Layer 2 of a small transformer language model trained on English Wikipedia (13 layers, counted from 0, width 128).
Take only the direct path to the model's output, skipping the later layers: a vector added to the residual stream pushes a token's score in proportion to its dot product with that token's output vector.

Output vectors of the tokens that the questions are about. A number n stands for n times 0.0038.
"cles": 16 -42 -108 -128 59 56 224 -138 248 -47 204 82 -91 -210 -35 82 -163 -58 137 91 -145 -207 20 -164 -16 60 -161 89 85 52 36 -56 94 280 -62 133 155 38 287 -171 44 -165 -287 37 -160 -129 75 -45 46 -18 -60 142 129 30 -7 -125 -79 55 -247 12 -272 175 78 265 45 -215 -28 -138 22 49 -64 26 381 -223 -12 109 -91 -161 -157 68 214 163 30 232 -305 -149 4 76 -26 92 -60 342 4 98 221 -41 -180 261 -16 33 -27 -48 88 150 -75 131 24 118 -101 41 -100 -9 -73 -167 -78 0 -154 -185 -227 108 -85 -60 0 34 -170 -45 179 90
"mental ": 47 -113 -28 246 122 175 71 162 -21 -296 -93 86 55 -110 4 -166 -35 -218 -90 -252 193 59 54 -132 -42 318 -73 234 -214 336 -47 159 -136 156 -9 140 189 224 138 34 114 -166 -146 -32 -213 -148 136 79 26 48 165 -37 120 29 -121 -130 60 -150 40 83 -96 -104 -65 88 -32 8 -9 46 58 86 -300 60 -27 -50 -72 -37 31 -235 0 56 162 68 0 -151 -153 -102 162 239 59 -140 4 -128 20 -243 -32 -164 -301 179 -131 -53 73 -115 -32 -115 -56 72 -96 155 4 -94 3 22 235 -94 252 115 -238 -241 -110 -83 -77 -22 26 -44 31 -59 -51 -216
"per ": -21 11 -29 40 -190 109 101 69 108 -69 280 109 104 -80 38 68 -12 -125 0 -218 12 -56 219 -127 -45 -93 13 129 -98 192 -82 -27 47 110 -264 115 158 4 270 -141 -95 90 64 -11 110 -196 -108 91 94 242 91 52 116 -68 -133 -44 -152 48 -239 20 -104 39 149 -28 -208 -230 -316 -287 229 -2 -61 -79 -161 130 58 124 -103 -57 181 89 0 156 93 -163 -108 -82 186 -4 27 -66 49 166 95 82 119 45 30 10 -363 25 -61 -53 -18 -188 -15 146 -78 84 -152 -49 -38 -137 59 -67 -51 46 3 74 -41 25 -267 91 15 50 219 102 -59 0
"ties ": 75 15 -56 -71 169 119 -14 -96 -199 -181 80 -20 109 150 43 -69 127 58 -45 -97 46 71 142 -269 -157 94 -80 -26 -141 178 67 -47 -27 150 -71 99 -80 -4 104 -69 208 -227 -34 -126 -25 4 33 140 51 -44 59 140 203 23 -98 -179 -11 88 61 221 158 109 100 132 220 -103 33 -155 14 72 144 196 266 8 -188 255 -325 -271 -67 64 -26 48 72 -74 -245 -159 -7 4 212 -71 -132 23 -89 109 -66 -29 -34 219 -202 -43 -123 155 -92 -9 -16 172 -113 116 0 -82 15 -114 51 14 -93 -41 39 -242 -83 -145 25 -109 -136 91 -44 -50 -153 -51
"attention ": -9 -139 -21 137 4 70 95 -76 32 -70 236 20 184 118 80 -180 -150 -50 33 -156 218 -235 313 -20 -85 383 -216 73 96 277 -29 130 21 272 0 227 200 63 193 -52 127 -304 -137 44 -181 168 155 -151 -21 63 247 143 208 16 -71 -44 -27 10 -259 -109 -167 48 50 76 -312 -29 -162 23 81 91 -19 211 -105 -142 -42 148 -147 -475 -36 0 67 -4 189 48 -124 76 -13 -41 52 47 56 0 -278 -119 -9 -63 -16 310 -6 42 -121 14 -54 -86 -15 160 -158 179 -33 -169 -11 -268 157 -113 -188 -78 7 -107 -426 119 -232 -250 14 294 123 152 34 -69
"ican ": -105 70 -168 38 -120 26 100 -263 249 70 124 -48 -26 -36 65 -90 25 104 227 -79 77 -26 112 72 -91 236 -42 16 -17 109 128 -37 58 101 438 130 202 214 -30 -263 -206 83 -21 -60 95 71 138 55 -71 -54 59 104 17 -93 -183 -95 50 -131 164 47 -196 32 -101 49 -93 -29 -66 151 -99 19 -81 84 279 -123 -102 154 -38 -169 -48 40 58 58 88 -25 4 -4 240 -18 24 -7 163 205 -79 -249 50 -123 -189 326 -29 126 104 -41 189 -236 -44 89 -132 95 -147 97 -25 -286 -117 109 187 6 -70 -9 -105 20 -100 -228 65 116 102 -97 -224 50
"ential ": 11 -81 -158 41 -196 -8 61 -276 87 -108 213 -91 210 -16 299 -220 -64 -7 10 -115 -91 132 -40 40 -80 123 -177 220 -162 103 20 -110 38 23 4 88 184 71 234 -178 46 63 -140 -255 136 99 -11 60 -7 -91 20 76 158 -10 147 19 -40 -140 53 104 -81 42 59 106 82 -154 42 72 -99 25 -242 -151 -25 -211 94 117 100 -96 -259 -103 200 150 -8 -114 -106 104 -59 159 150 -95 36 -160 -71 -132 -103 68 -141 41 -133 20 -76 -50 -48 71 -67 44 -334 25 -55 -3 65 16 159 -32 216 50 148 -264 -175 -60 -75 -52 -19 -81 -57 150 0 -121
"isl": -7 41 -107 -72 -101 415 17 55 8 -216 28 -36 -17 -132 -98 -119 -68 -169 90 -53 3 -183 40 -16 24 139 -285 142 -108 -116 51 118 162 104 50 -110 -32 -63 80 -240 -39 0 -7 -105 -58 114 164 72 -160 28 43 175 257 -16 31 -83 51 -290 -70 -80 -60 -17 5 13 -86 -193 -13 65 -25 5 -72 58 29 -83 -42 67 -278 15 -50 -43 -70 162 -118 67 64 -166 270 76 -139 -78 66 -55 -118 -19 99 16 -116 -26 -120 106 -237 -54 169 74 -89 8 75 28 -257 -76 -121 -98 34 -111 -269 -100 -6 -177 -226 146 -166 4 16 256 -255 14 -84 -54
"number ": 97 -4 24 267 -133 -99 -16 -25 -160 9 137 63 171 94 120 -35 -111 -17 83 -17 -79 86 228 -175 88 214 -52 43 44 64 -15 98 143 198 -53 60 54 219 -21 -11 22 -21 -139 -163 0 -134 -11 23 82 169 152 202 31 -127 -151 -131 -206 -241 -127 -70 -119 122 248 93 80 3 -97 -198 -83 105 -60 47 131 -77 -44 -138 -140 -163 16 190 -97 178 161 -80 -194 -37 21 -150 231 27 35 94 -100 -4 39 -107 -357 -5 -22 -8 -73 -7 259 -95 17 19 -61 -21 165 83 23 -99 175 152 -90 -107 108 -77 -246 -24 -73 -187 -113 71 31 69 121 -147
"size ": 182 -4 -14 188 -120 98 108 202 -19 95 160 143 113 234 225 -79 -32 -215 178 -212 48 -107 239 8 -107 28 -119 104 -99 185 51 243 79 142 -4 22 56 118 7 -142 -46 -35 -146 46 -99 39 25 68 118 169 134 121 77 10 -52 -74 -131 -88 -139 48 -60 200 9 -62 0 -24 46 -158 55 72 -216 -122 167 -158 -90 -117 -64 -156 129 119 -44 168 4 -47 60 -148 154 29 46 -141 233 66 46 -11 -4 -42 -222 330 78 26 -103 -62 -124 -73 -34 142 -79 -78 -20 135 15 97 38 107 96 -180 69 -92 -170 126 65 -273 -23 57 -52 238 60 -152

Output weights of attention head 0. The head adds the sum of these rows, row i times number i of z. A number n stands for n times 0.0012.
o0: 53 -15 -69 -55 -115 -107 -156 233 -391 -101 -125 82 -131 118 76 11 189 -44 117 73 -92 57 -52 -32 -12 3 -78 -150 130 244 -20 -145 38 -28 -184 -133 -71 -187 126 159 118 11 -81 9 106 -48 -106 4 -70 -155 19 17 10 27 -106 17 -89 40 27 -139 157 110 -343 -57 82 -129 106 228 -23 -56 -168 -43 -61 161 -153 -92 -84 -90 141 166 -65 150 21 -64 13 -59 -73 -102 44 -131 -274 -101 -19 69 -13 -110 -147 -168 -85 -65 54 -11 -24 19 -245 154 91 -361 -192 -175 3 -21 -5 -94 -61 42 101 4 -57 22 -3 -140 35 59 3 81 90 -105
o1: 90 -100 135 5 132 17 5 34 -7 -40 -99 -154 15 -144 -126 205 -93 195 63 -57 -218 -87 -272 -65 -93 -68 -35 -118 -74 -140 -89 -11 171 -57 -39 -28 -44 76 80 -54 62 -133 105 -12 -163 111 45 51 -107 -38 28 31 -255 -178 -71 201 187 79 -100 93 36 -27 -142 -25 -308 93 -81 -64 135 -255 12 54 -204 -64 29 7 29 35 -32 38 -90 27 -103 -57 123 166 249 196 -89 70 142 82 -36 146 115 195 317 -61 39 -183 -63 71 -126 -20 -27 -105 30 -7 -71 -36 -162 2 41 -29 -17 5 103 116 -82 30 97 -62 -129 118 16 -37 105 150
o2: 215 -150 30 -100 192 -103 7 166 -54 -239 -141 1 -76 112 -177 -2 -118 -46 87 195 -91 46 -152 34 -84 133 133 108 -24 88 -54 188 56 14 36 99 41 72 -103 4 49 -320 198 147 163 115 -49 50 162 -81 13 117 -130 170 55 -148 -37 -39 -9 89 84 -75 221 7 23 44 19 -59 -14 95 -2 -14 -37 -11 116 -212 59 -19 4 54 155 -222 11 24 131 -6 -120 -49 204 166 27 -102 -236 46 -86 125 6 -169 9 139 75 52 -7 -1 40 40 89 -82 72 -160 132 -14 -43 -132 19 111 -88 -48 -164 -79 59 -63 160 -193 35 -266 92 -93
o3: 126 -193 -335 249 14 31 15 -41 -56 -86 -135 54 -68 -84 38 223 -47 -27 -154 -84 -71 -33 -65 -79 171 -27 48 -112 -78 107 -261 -81 104 -86 46 -41 143 17 12 -176 64 128 -57 -77 -64 -22 -1 33 294 30 21 46 -148 29 -156 -123 185 -148 71 153 -74 16 -269 43 -158 -61 86 61 152 298 10 -75 24 24 18 -80 -166 76 16 -6 31 -114 73 51 -86 -47 6 141 85 -97 -78 -81 172 125 10 155 55 64 104 -14 71 -121 74 -59 7 37 -10 181 30 11 13 102 -173 -68 180 120 41 201 149 139 -238 132 -285 -8 203 191 -109 -20
o4: 53 43 -84 44 -58 166 -42 167 -32 49 58 -12 -140 75 -71 -206 105 91 -363 89 98 -17 8 -59 -97 -104 3 -152 -64 151 17 -66 -42 -184 19 215 70 22 -118 -132 121 -151 72 -8 -129 147 -137 70 106 35 3 83 103 62 114 11 -7 50 115 -109 -83 -6 -69 -75 -71 15 128 -83 -130 191 -45 -160 39 -176 -24 -86 -203 76 83 -95 1 -100 -181 -173 -98 -12 -103 70 114 -3 -193 -19 -142 -30 -111 -41 134 -253 19 88 -105 152 28 -142 89 -51 -96 -15 254 -50 131 -30 92 64 309 -143 32 -4 -58 -6 -81 41 40 -124 -27 138 -71 -73
o5: -111 62 -26 77 14 3 -72 -109 -85 211 71 -32 -28 -238 -37 213 135 119 -85 92 129 64 218 62 12 -22 -119 247 85 -14 -78 44 -56 -111 -20 -69 -48 113 167 104 -83 -90 -57 67 219 60 110 193 3 21 -219 114 1 -149 21 103 8 -145 213 49 23 205 46 -51 78 175 -80 -45 -77 68 -39 27 22 -139 -12 75 64 -15 -29 23 17 -68 -47 35 63 54 52 -122 13 -204 -73 45 -4 82 19 -40 -51 115 216 -11 30 85 116 399 -83 -31 22 -56 -30 208 33 -51 -229 17 57 10 -96 71 -7 37 85 20 -89 -116 209 -23 46 149
o6: 32 -11 -34 -34 -81 174 190 -247 -78 -138 -28 -45 24 -184 81 -223 159 -40 -76 -44 -39 112 2 -41 1 13 83 3 -43 81 71 74 3 195 -11 13 363 187 19 75 202 85 -58 -194 -151 23 -228 -113 73 -37 76 112 28 -6 169 112 -63 -144 -53 281 -149 36 53 71 -190 67 124 -145 102 87 122 93 -45 -88 57 -177 -91 30 -94 -114 143 93 -36 -56 -180 64 84 101 225 52 72 42 -193 -159 93 73 -11 -11 238 -183 135 74 -66 352 190 -112 208 -232 -162 122 3 -38 167 -106 256 -8 252 -109 -23 -138 -132 14 9 155 -20 10 -113 -119
o7: 80 -134 25 -81 -6 -56 54 -35 113 -55 176 5 -89 83 -35 -122 -28 229 27 9 -231 48 -131 -23 -117 -88 54 3 9 68 -21 126 -53 131 -117 -166 -75 -98 140 -232 -167 34 136 -82 69 -33 84 -78 -115 -147 -30 -149 61 131 23 53 145 -114 45 98 -50 -24 -26 73 62 82 146 59 -54 107 164 -83 163 -68 -28 117 69 -30 -42 -36 -106 119 -32 -90 125 9 265 -33 -38 -104 -141 -25 207 -108 81 -136 -167 -117 89 172 39 36 -306 142 -141 -46 -193 -83 -48 127 -23 134 -167 154 62 -23 -66 -32 21 -146 101 36 -97 50 -39 -88 0 -54
o8: 158 23 -101 188 50 4 85 47 -81 -125 -33 79 -33 -50 171 54 30 -139 168 -112 94 -44 -91 94 7 36 -67 99 30 134 23 -95 -101 168 39 -37 -1 -121 -83 -5 -105 52 92 -94 20 -61 -160 -14 -3 121 -6 -144 72 145 46 -175 -59 -64 105 -28 183 229 28 49 -86 -51 18 -55 -194 61 83 -94 125 -155 -11 96 -33 151 -90 -79 -148 99 12 129 -165 -83 96 137 4 -92 128 -59 -146 -124 -44 -45 -150 -33 -71 10 92 130 -309 5 -42 199 43 -22 28 64 56 -119 103 69 63 15 -23 -113 22 -150 4 -10 67 -63 -43 85 -94 -167
o9: -193 146 14 86 150 191 31 -12 -93 78 -155 -46 -80 157 -163 122 -61 -6 88 23 -35 63 27 17 33 60 -96 143 -117 -51 143 -2 44 -34 192 -30 49 -106 51 -138 3 -171 -239 -19 -172 29 158 194 -170 -91 2 110 -139 -7 -201 117 55 -88 -57 -186 -168 -129 -58 60 194 -15 -57 -86 -145 11 98 -94 43 53 -60 -99 -125 26 -21 178 74 -45 168 -58 -46 143 101 99 44 28 -49 -163 4 5 -82 -10 -97 116 -239 -58 90 -36 53 207 -161 61 68 -23 46 77 52 -10 10 72 106 184 -14 120 -13 -82 -18 172 41 18 185 -177 -73 11
o10: -24 134 -118 -40 -207 109 73 86 -26 -67 31 -120 -187 146 68 -68 -65 -287 38 87 59 -30 -125 31 -91 -162 103 -230 177 9 180 -174 80 -111 -6 183 -25 -8 72 89 -70 141 71 -169 -42 -169 -148 91 -117 268 -91 -55 18 -66 -1 115 176 -101 107 113 -18 2 41 -71 52 8 117 -219 143 0 -45 -30 315 156 114 -108 -40 -64 -86 -148 -151 -1 11 211 12 53 -9 -144 -103 37 -148 307 62 110 73 239 -102 201 -60 73 34 3 2 -45 -51 -171 -121 -187 -57 -120 -20 -76 20 -106 -89 -308 56 -69 39 45 109 127 101 23 124 -26 14 27
o11: -221 77 -156 26 -202 -150 -105 -114 36 -30 33 -120 30 106 -152 49 -21 23 -8 -98 162 13 -6 -79 -48 78 67 197 26 -98 -192 118 122 50 5 37 38 -63 77 -229 18 43 -196 196 -72 60 17 -13 -64 38 69 -114 -138 191 -100 161 150 -80 237 -275 84 37 -57 -78 -23 20 122 -31 -217 -296 78 50 41 -14 -144 106 -35 -210 -93 -51 -72 9 -145 214 -39 -35 53 80 23 -59 -88 76 109 58 20 -9 50 -28 -105 135 -58 114 -65 62 65 17 18 -110 -106 -40 -93 -37 -7 67 -110 12 64 -94 -13 228 30 -61 -44 162 4 -8 -20 47
o12: 281 97 -123 -92 -128 62 66 -21 54 105 -117 -76 148 -113 148 -130 109 -20 -53 -19 -55 63 -191 -37 -6 -129 -351 -200 -95 33 -25 76 -7 120 -15 93 -165 27 25 -85 41 56 -41 161 83 -40 68 197 -95 -114 -64 9 -34 -80 -33 -12 -153 30 180 137 -136 10 203 -10 215 -192 -4 85 58 179 -24 161 203 -52 -151 26 -45 22 -97 -78 9 -134 -17 50 -24 -20 -221 -129 -146 107 -9 -8 -31 142 -84 -34 79 -143 -4 -42 122 120 129 126 322 -38 140 125 -153 40 -67 90 148 -49 72 -141 122 -190 -36 -3 -71 129 48 -27 122 -24 -123 107
o13: 98 -32 -469 -98 93 -3 89 5 -10 57 80 -91 -9 -100 7 -148 4 -113 -150 125 -63 101 -39 19 -72 41 -129 -80 -12 64 103 -51 77 207 283 125 -84 178 22 127 159 -50 -111 -179 56 -41 -50 93 -17 86 -64 -137 -146 216 46 170 -7 -82 69 -62 -196 -6 -110 220 69 79 -65 49 -99 -21 12 48 -47 124 7 -36 63 226 -11 -1 -143 -31 -124 108 9 69 -39 198 21 148 39 214 92 -22 28 -125 102 -99 76 27 -45 -73 -79 31 -50 34 2 65 55 87 -29 -98 54 -32 35 8 43 -100 21 68 -12 95 -36 -63 -168 8 2 218
o14: 105 -49 -130 -41 -46 -4 45 -131 35 181 13 42 29 212 -51 -12 203 23 -124 -3 57 -105 134 64 58 -129 277 -144 169 -64 132 88 153 -79 -189 -27 131 -15 -68 10 -48 -216 18 -60 22 58 -81 90 -109 -103 -85 -122 34 -66 -77 -22 74 -47 -159 -151 -35 -70 14 -14 70 -92 -38 192 -119 77 295 22 58 8 44 -274 80 48 -122 -75 -5 89 -187 107 -8 126 73 44 0 171 177 -230 -221 -76 31 -5 179 -28 -142 17 -70 -203 -211 -67 -292 68 -96 29 196 -67 -65 91 43 73 82 -49 273 52 134 159 55 -43 -35 -297 -130 102 -103 -16
o15: -105 45 15 28 67 -44 -2 -20 -16 23 18 4 144 218 64 21 -324 -119 -113 -139 -17 19 -51 -178 32 -115 -74 148 -13 90 -8 129 -81 25 -120 -54 -111 211 133 57 119 72 -56 -12 -46 -120 -41 -39 215 -126 238 -9 -78 0 22 93 101 173 -169 92 -16 -19 -38 67 -99 88 135 17 113 34 -224 -85 -144 10 187 102 211 -51 150 -44 -227 -96 268 -29 71 33 113 -40 -62 -100 273 -125 -102 93 -122 -225 -142 50 -124 -33 -82 -71 -32 119 0 -28 -111 -181 48 120 163 -196 17 -30 16 166 -84 -330 -204 203 -7 3 -64 39 -63 0 -89 119
o16: 88 175 28 0 -49 -385 18 23 -4 -74 -72 6 196 204 29 -88 99 -45 -26 216 109 98 -58 66 183 -192 84 159 104 -74 125 -260 33 339 -168 91 -158 200 -326 13 189 -199 54 116 25 165 -146 -151 31 -203 103 20 -103 157 106 -45 57 -241 49 -39 172 284 93 -149 133 -108 31 -174 -18 88 -9 -35 -175 32 -93 91 74 -90 142 64 71 -201 103 -48 6 150 40 -74 45 -98 -142 1 98 85 141 116 24 220 55 140 -12 -22 -37 -87 119 -202 -15 197 13 8 110 60 231 258 121 217 -31 107 121 -116 -36 4 -268 -100 21 -7 47 74
o17: 107 53 -140 27 -77 116 -112 36 41 -56 -94 165 13 -65 -152 168 64 58 -52 -193 8 -106 -120 93 55 26 42 93 -112 150 -123 58 184 -110 -166 9 -20 99 81 -20 77 -120 67 -18 -100 -41 1 -14 9 113 69 5 -22 -91 72 80 -44 -2 63 115 133 -246 115 -1 12 89 -68 -265 -11 193 -21 24 -169 -34 -41 -60 -35 -27 10 30 27 147 -100 -34 -37 -77 90 85 28 69 94 -14 83 -101 -69 6 -19 16 218 99 -92 -56 225 -64 -152 -53 -59 63 67 -1 -28 -125 143 -76 44 217 -29 14 126 146 -75 -101 134 60 -82 -4 -102 -124
o18: -28 7 -272 -121 -154 81 26 -91 39 140 108 6 -114 73 -84 134 -160 139 -31 -51 123 -24 -108 97 -29 -10 200 -20 16 -168 -151 53 -200 247 114 74 23 161 47 -132 110 77 97 38 -69 128 -174 58 123 -28 62 72 152 -134 -73 95 -50 143 100 96 17 -111 -198 139 35 20 -70 237 173 12 149 150 -32 -149 46 28 178 95 51 -22 175 -22 -85 191 -26 92 148 19 102 -64 69 -32 160 -111 -185 -144 -168 -8 -163 -459 91 27 38 -223 26 32 -157 19 -35 -151 -11 -141 26 5 -15 77 -68 109 43 -254 -9 -193 119 165 81 4 -149 269
o19: -64 -82 -222 -89 124 -182 25 112 -33 -232 244 114 112 126 -133 -212 28 -79 85 -70 26 42 56 -201 -6 86 -91 -178 80 -97 155 189 -186 -72 -37 27 91 145 -247 160 160 40 119 52 -66 -150 145 -103 -64 47 153 -119 -13 -130 -55 49 -79 47 229 28 93 -89 -100 -99 -254 -81 -102 -107 -61 92 -31 -219 -23 83 -126 -93 1 48 158 1 100 9 53 62 120 -41 -1 34 24 -23 -22 -143 9 55 92 15 165 112 66 -9 185 85 45 172 105 22 -51 -202 -3 -97 -41 -91 6 -56 16 196 -6 85 64 -169 231 13 51 -67 -51 -19 -260 89
o20: -11 197 58 31 -147 -194 -10 48 4 -36 199 35 -28 90 -42 -55 -33 0 235 -132 -97 184 -53 -253 55 -111 -40 -75 60 99 -79 -100 15 -233 141 -106 -142 55 148 52 10 -271 -134 73 23 104 -82 10 -60 99 74 26 234 -115 -11 -26 -212 53 -12 69 161 169 195 -7 178 -25 -1 54 62 248 -8 -196 -96 -90 -66 198 -40 55 -207 61 -39 112 101 125 -74 15 -78 -71 126 -70 56 101 -114 -45 -153 159 -147 209 -2 107 29 -35 -158 -64 76 146 -36 -11 -1 -59 42 40 -104 -75 17 15 7 -37 -23 -1 24 -9 -18 214 -182 179 -10 -237
o21: -166 49 -170 -124 135 75 42 101 46 159 -74 132 2 82 -137 -62 91 124 84 146 108 -21 130 21 126 -12 120 -23 -58 78 15 79 -115 -191 -166 -94 112 -47 27 4 35 79 -257 -1 25 214 -21 -171 79 125 21 -121 -20 -154 -79 -25 -8 3 -98 33 128 137 -81 119 67 114 46 -7 -69 32 122 -101 -60 -151 11 267 112 55 119 -131 25 104 9 68 -8 181 -76 -189 -23 -49 44 27 109 64 -146 87 -4 3 -155 202 123 -17 -175 -7 17 377 -127 -51 81 -5 -61 -118 222 187 -11 243 5 88 41 -163 222 0 11 -52 -62 -14 -209 -214
o22: -141 -33 49 -94 117 -112 92 -117 94 17 148 -61 -28 122 34 -21 188 4 -58 -36 -140 100 129 -159 96 -131 75 112 -93 -108 -106 -132 21 -80 12 -83 91 -58 -221 -72 69 153 -34 -16 -28 134 -66 100 -150 86 -185 9 297 -202 -13 -79 21 -22 28 93 95 79 100 174 172 133 -185 -72 21 -214 17 -4 -45 35 94 -90 193 -98 -121 -69 -66 72 -99 -64 -168 -218 -50 140 254 193 52 12 142 -92 -225 4 157 79 -103 -106 272 -48 28 12 33 5 71 -14 48 -285 -205 -169 -58 98 35 203 78 -117 224 -81 -96 46 -81 -83 35 -75 -123 -126
o23: -58 -26 23 19 80 -42 -189 -89 43 82 72 -38 50 37 76 -243 -40 1 -129 -156 91 183 93 70 18 -39 -18 -129 297 -116 -32 50 137 60 40 60 -41 83 -327 274 -128 69 73 -275 -80 -45 -16 35 73 -15 13 104 -107 -27 -43 133 73 -113 41 31 -47 -75 -29 -133 15 -18 -137 -19 62 -8 159 1 -31 3 -112 -58 98 76 39 -95 -105 -173 -52 81 43 103 -227 146 -37 42 -5 -100 -25 64 70 -121 -96 -178 -27 88 174 13 188 -53 -192 65 32 97 41 43 91 -67 -60 331 -142 59 123 15 257 -122 204 -188 79 24 27 36 170 -32
o24: 38 -81 65 -30 69 128 90 -217 -150 118 28 110 43 -17 68 62 -54 -5 66 -31 -22 0 -98 108 -56 -133 4 -164 -148 44 -111 -8 79 -43 -84 -68 35 88 -121 -80 -66 -70 -58 77 41 44 113 -53 -19 113 138 115 59 137 85 47 85 -34 44 -171 48 -38 -2 -20 -68 -66 95 37 -156 -179 -33 27 -60 83 20 -40 21 23 -68 -117 88 40 -146 -119 -90 -50 -109 -40 50 108 51 -66 -126 83 -60 -207 -86 -91 -205 -140 11 -242 -165 168 -35 -139 -14 -99 -76 -107 122 -51 -46 124 84 48 29 35 133 -7 -97 204 -36 -37 -33 -50 126 -81
o25: 15 66 161 11 -22 -44 28 -33 -10 -227 32 -26 9 -131 -142 18 -12 -31 44 -64 27 -253 254 -123 36 -28 -94 33 -37 -9 -84 -36 -25 -118 -13 91 14 4 29 -23 -4 47 -42 -66 -27 71 35 195 -4 -119 -101 -32 -40 65 114 128 11 -233 -66 -12 -102 -97 157 31 -221 7 -220 -45 75 98 -162 -168 126 177 -158 136 99 -123 50 75 14 40 -39 28 -80 99 27 137 -65 -73 14 59 -172 -127 -82 -185 -11 -26 -113 72 122 -26 79 -110 53 5 -139 -50 127 24 -140 65 79 -71 1 -164 40 113 82 -52 -32 -69 165 -88 49 -50 -2 -156
o26: 62 -198 -179 -29 4 -79 155 72 -33 -52 0 -130 17 -77 -24 -11 58 5 -101 -2 51 111 150 -106 3 16 63 70 -43 36 -17 115 45 80 64 -162 -7 -204 -30 166 47 -142 226 59 -229 -8 42 19 -17 11 390 -1 219 -4 29 116 -207 26 87 189 -56 -42 126 104 0 227 9 -111 183 75 -68 -199 -5 -64 34 -166 38 -74 128 20 54 15 81 -19 53 -223 125 14 -132 9 30 94 32 -90 -55 -90 16 -12 99 -166 -8 66 -11 -141 -82 34 -7 -103 -31 -119 -99 89 145 36 -69 12 -50 128 -176 177 134 113 -67 83 134 35 8 -136
o27: 88 0 5 126 -15 -99 71 209 25 168 -94 -93 -128 -128 20 -168 -2 -88 -142 -218 5 -40 126 -140 67 86 6 46 100 133 -84 50 56 74 -58 40 126 -36 -99 52 -84 -11 -48 -64 109 -44 99 117 132 -205 74 -169 116 -200 64 -31 28 52 -226 2 8 43 -209 -113 -48 12 -266 49 49 -66 -52 58 279 -244 65 140 2 -225 -41 138 186 92 -23 26 51 -1 19 204 1 19 -139 -29 5 -53 -12 -59 -62 -1 58 -93 108 -45 36 -93 12 -103 260 6 40 53 -3 21 241 -39 57 225 -18 -161 -168 18 102 279 -66 92 -58 127 -153 -5
o28: 66 -301 -113 -103 -48 236 -10 56 -58 -82 -201 -102 186 170 -150 6 -36 -292 -27 -77 75 -5 49 -69 71 -104 -51 -123 1 -21 137 191 -122 14 -102 31 28 66 98 -104 17 -206 161 -19 -108 56 41 38 -14 -112 -55 -260 108 177 93 104 262 246 -112 124 63 39 69 -19 183 65 -34 -89 74 302 39 54 9 135 -147 103 -12 -24 -73 -108 -96 -23 6 -100 -12 147 94 -107 -79 19 -131 -121 181 21 237 -51 -127 124 -167 -54 128 114 93 48 154 -151 105 -126 -87 3 61 -88 -4 3 2 -9 -100 -54 43 203 50 -74 -8 -152 19 -76 -96 -69
o29: -115 100 -61 -191 -10 45 -89 -11 -160 -47 -30 -62 -78 -147 -114 284 -21 50 -68 115 -129 49 19 -69 -70 48 48 -312 -40 33 26 -65 55 141 -78 -65 -90 -140 -46 -18 -122 -64 -30 93 -10 94 -91 -45 163 -136 -25 75 -22 13 96 -34 -75 -154 44 10 104 133 39 69 -80 32 -73 -67 70 13 125 -44 -127 259 -134 -200 -10 -53 -73 -78 -166 -108 28 32 124 -179 -63 -70 -24 158 51 -5 -19 49 -14 46 54 212 15 189 81 114 -90 100 -16 -142 65 -22 216 33 34 9 56 74 -235 169 -110 75 -63 -76 293 121 122 41 64 -83 -98 2
o30: -22 23 74 -207 104 126 128 -25 65 -255 171 34 240 77 180 64 203 -90 -60 -308 -246 -220 65 1 -47 72 17 75 32 94 -13 -252 45 37 -34 14 -151 -215 4 98 193 30 -181 -25 27 88 -73 -10 -75 -97 112 27 59 -83 24 13 -114 -118 104 88 -123 -65 -73 196 17 87 64 -74 -54 102 -2 270 -222 -282 -96 -59 49 192 -134 -61 -44 -172 -29 170 15 60 -17 310 -159 51 -88 -48 -144 -128 57 42 -203 56 8 68 -177 -38 -61 0 168 65 -125 42 -165 -76 -32 95 76 -118 3 99 70 63 -123 -201 189 -45 30 -135 88 69 175 -290
o31: 105 -20 -36 122 -60 13 15 -166 50 -244 68 157 58 2 -83 -28 62 184 -93 -131 -72 10 194 -19 17 229 -43 -14 116 -3 78 50 -46 55 87 -32 -104 -59 -19 -102 -64 -64 -48 -325 132 -34 -22 59 -195 34 157 138 -138 138 175 -9 97 6 90 114 52 115 68 11 59 -46 12 143 278 -74 -116 1 -53 -6 94 7 -197 171 57 37 -84 71 40 164 63 28 180 -135 84 -226 76 91 58 28 -49 100 47 66 199 -223 2 81 60 -81 -52 -41 71 197 106 42 43 26 49 35 -72 1 -224 -156 -348 1 235 12 159 -128 -104 37 117 101

Each question shows a token from some text and the vector z that the head gathered there. A number n stands for n times 0.013.

"chan": -74 110 166 32 23 106 -56 -85 -117 29 -167 -130 -89 158 -113 71 158 -106 -49 -59 -244 -200 -121 19 -109 -1 42 -49 135 66 3 169
Which of these tokens does it push up most? "mental "

"Con": -46 -19 80 -7 -16 25 -30 -42 46 -102 -83 -43 76 -22 -67 -32 19 -33 -55 -32 -109 -2 -2 -64 -107 -80 9 5 30 -39 -33 14
Which three tokens does it push up most, strongest first? "cles", "mental ", "ties "

"s ": -132 310 63 53 -136 27 125 30 -27 -48 12 142 83 -34 15 -156 -213 52 -63 -13 -175 -108 12 -4 -137 -43 -68 -55 27 79 0 -27
Which two tokens does it push up most, strongest first? "isl", "cles"

"igran": 92 -70 93 -110 11 151 -25 51 89 43 -117 -93 -13 74 68 -9 84 4 9 48 -80 51 -45 -27 -110 -118 -28 46 4 128 29 28
Which of these tokens does it push up most? "ties "

"\"": 49 35 -7 -39 10 35 80 12 50 -90 15 -77 -15 -188 -108 -34 -27 -156 12 1 92 90 -19 9 -106 18 94 47 8 102 41 -2
Which two tokens does it push up most, strongest first? "ties ", "size "

"==": 134 -318 -82 -67 65 28 253 -105 189 -413 226 -187 140 -13 131 -168 41 -293 -59 -119 267 -61 74 138 3 -101 -43 -102 -245 -54 179 92
Which two tokens does it push up most, strongest first? "ential ", "number "

"with ": -36 54 11 -2 64 47 109 -113 -23 32 -96 -155 8 -83 36 -55 19 -65 0 112 -125 21 35 -66 -78 46 91 70 22 -21 -17 -51
Pushed down most: "isl"

"is": -30 -16 110 -231 -56 71 -76 -79 -26 49 -97 -24 124 -188 33 -45 41 23 -48 122 143 -24 17 -180 -106 -81 161 5 11 -130 -19 79
Which three tokens does it push up most, strongest first? "attention ", "ties ", "size "

"of ": -50 10 58 -59 -41 61 -8 -53 -11 -99 -155 -106 0 -162 -37 50 32 -63 15 64 -32 21 72 -39 -89 -40 103 41 16 -28 28 88
Which of these tokens does it push up most? "attention "

"ations ": 45 -329 49 54 27 119 24 -98 -9 -86 -319 3 -116 -60 -236 -181 142 110 -102 147 -146 14 38 51 -74 56 123 19 -159 46 127 42
Which of these tokens does it push up most? "mental "

"ac": 31 -59 55 -225 -34 -35 -43 -47 184 -45 -136 -29 -51 -34 -109 1 104 -159 85 45 44 170 92 -42 -83 -84 -11 -52 -49 -67 -9 82
Which of these tokens does it push up most? "ties "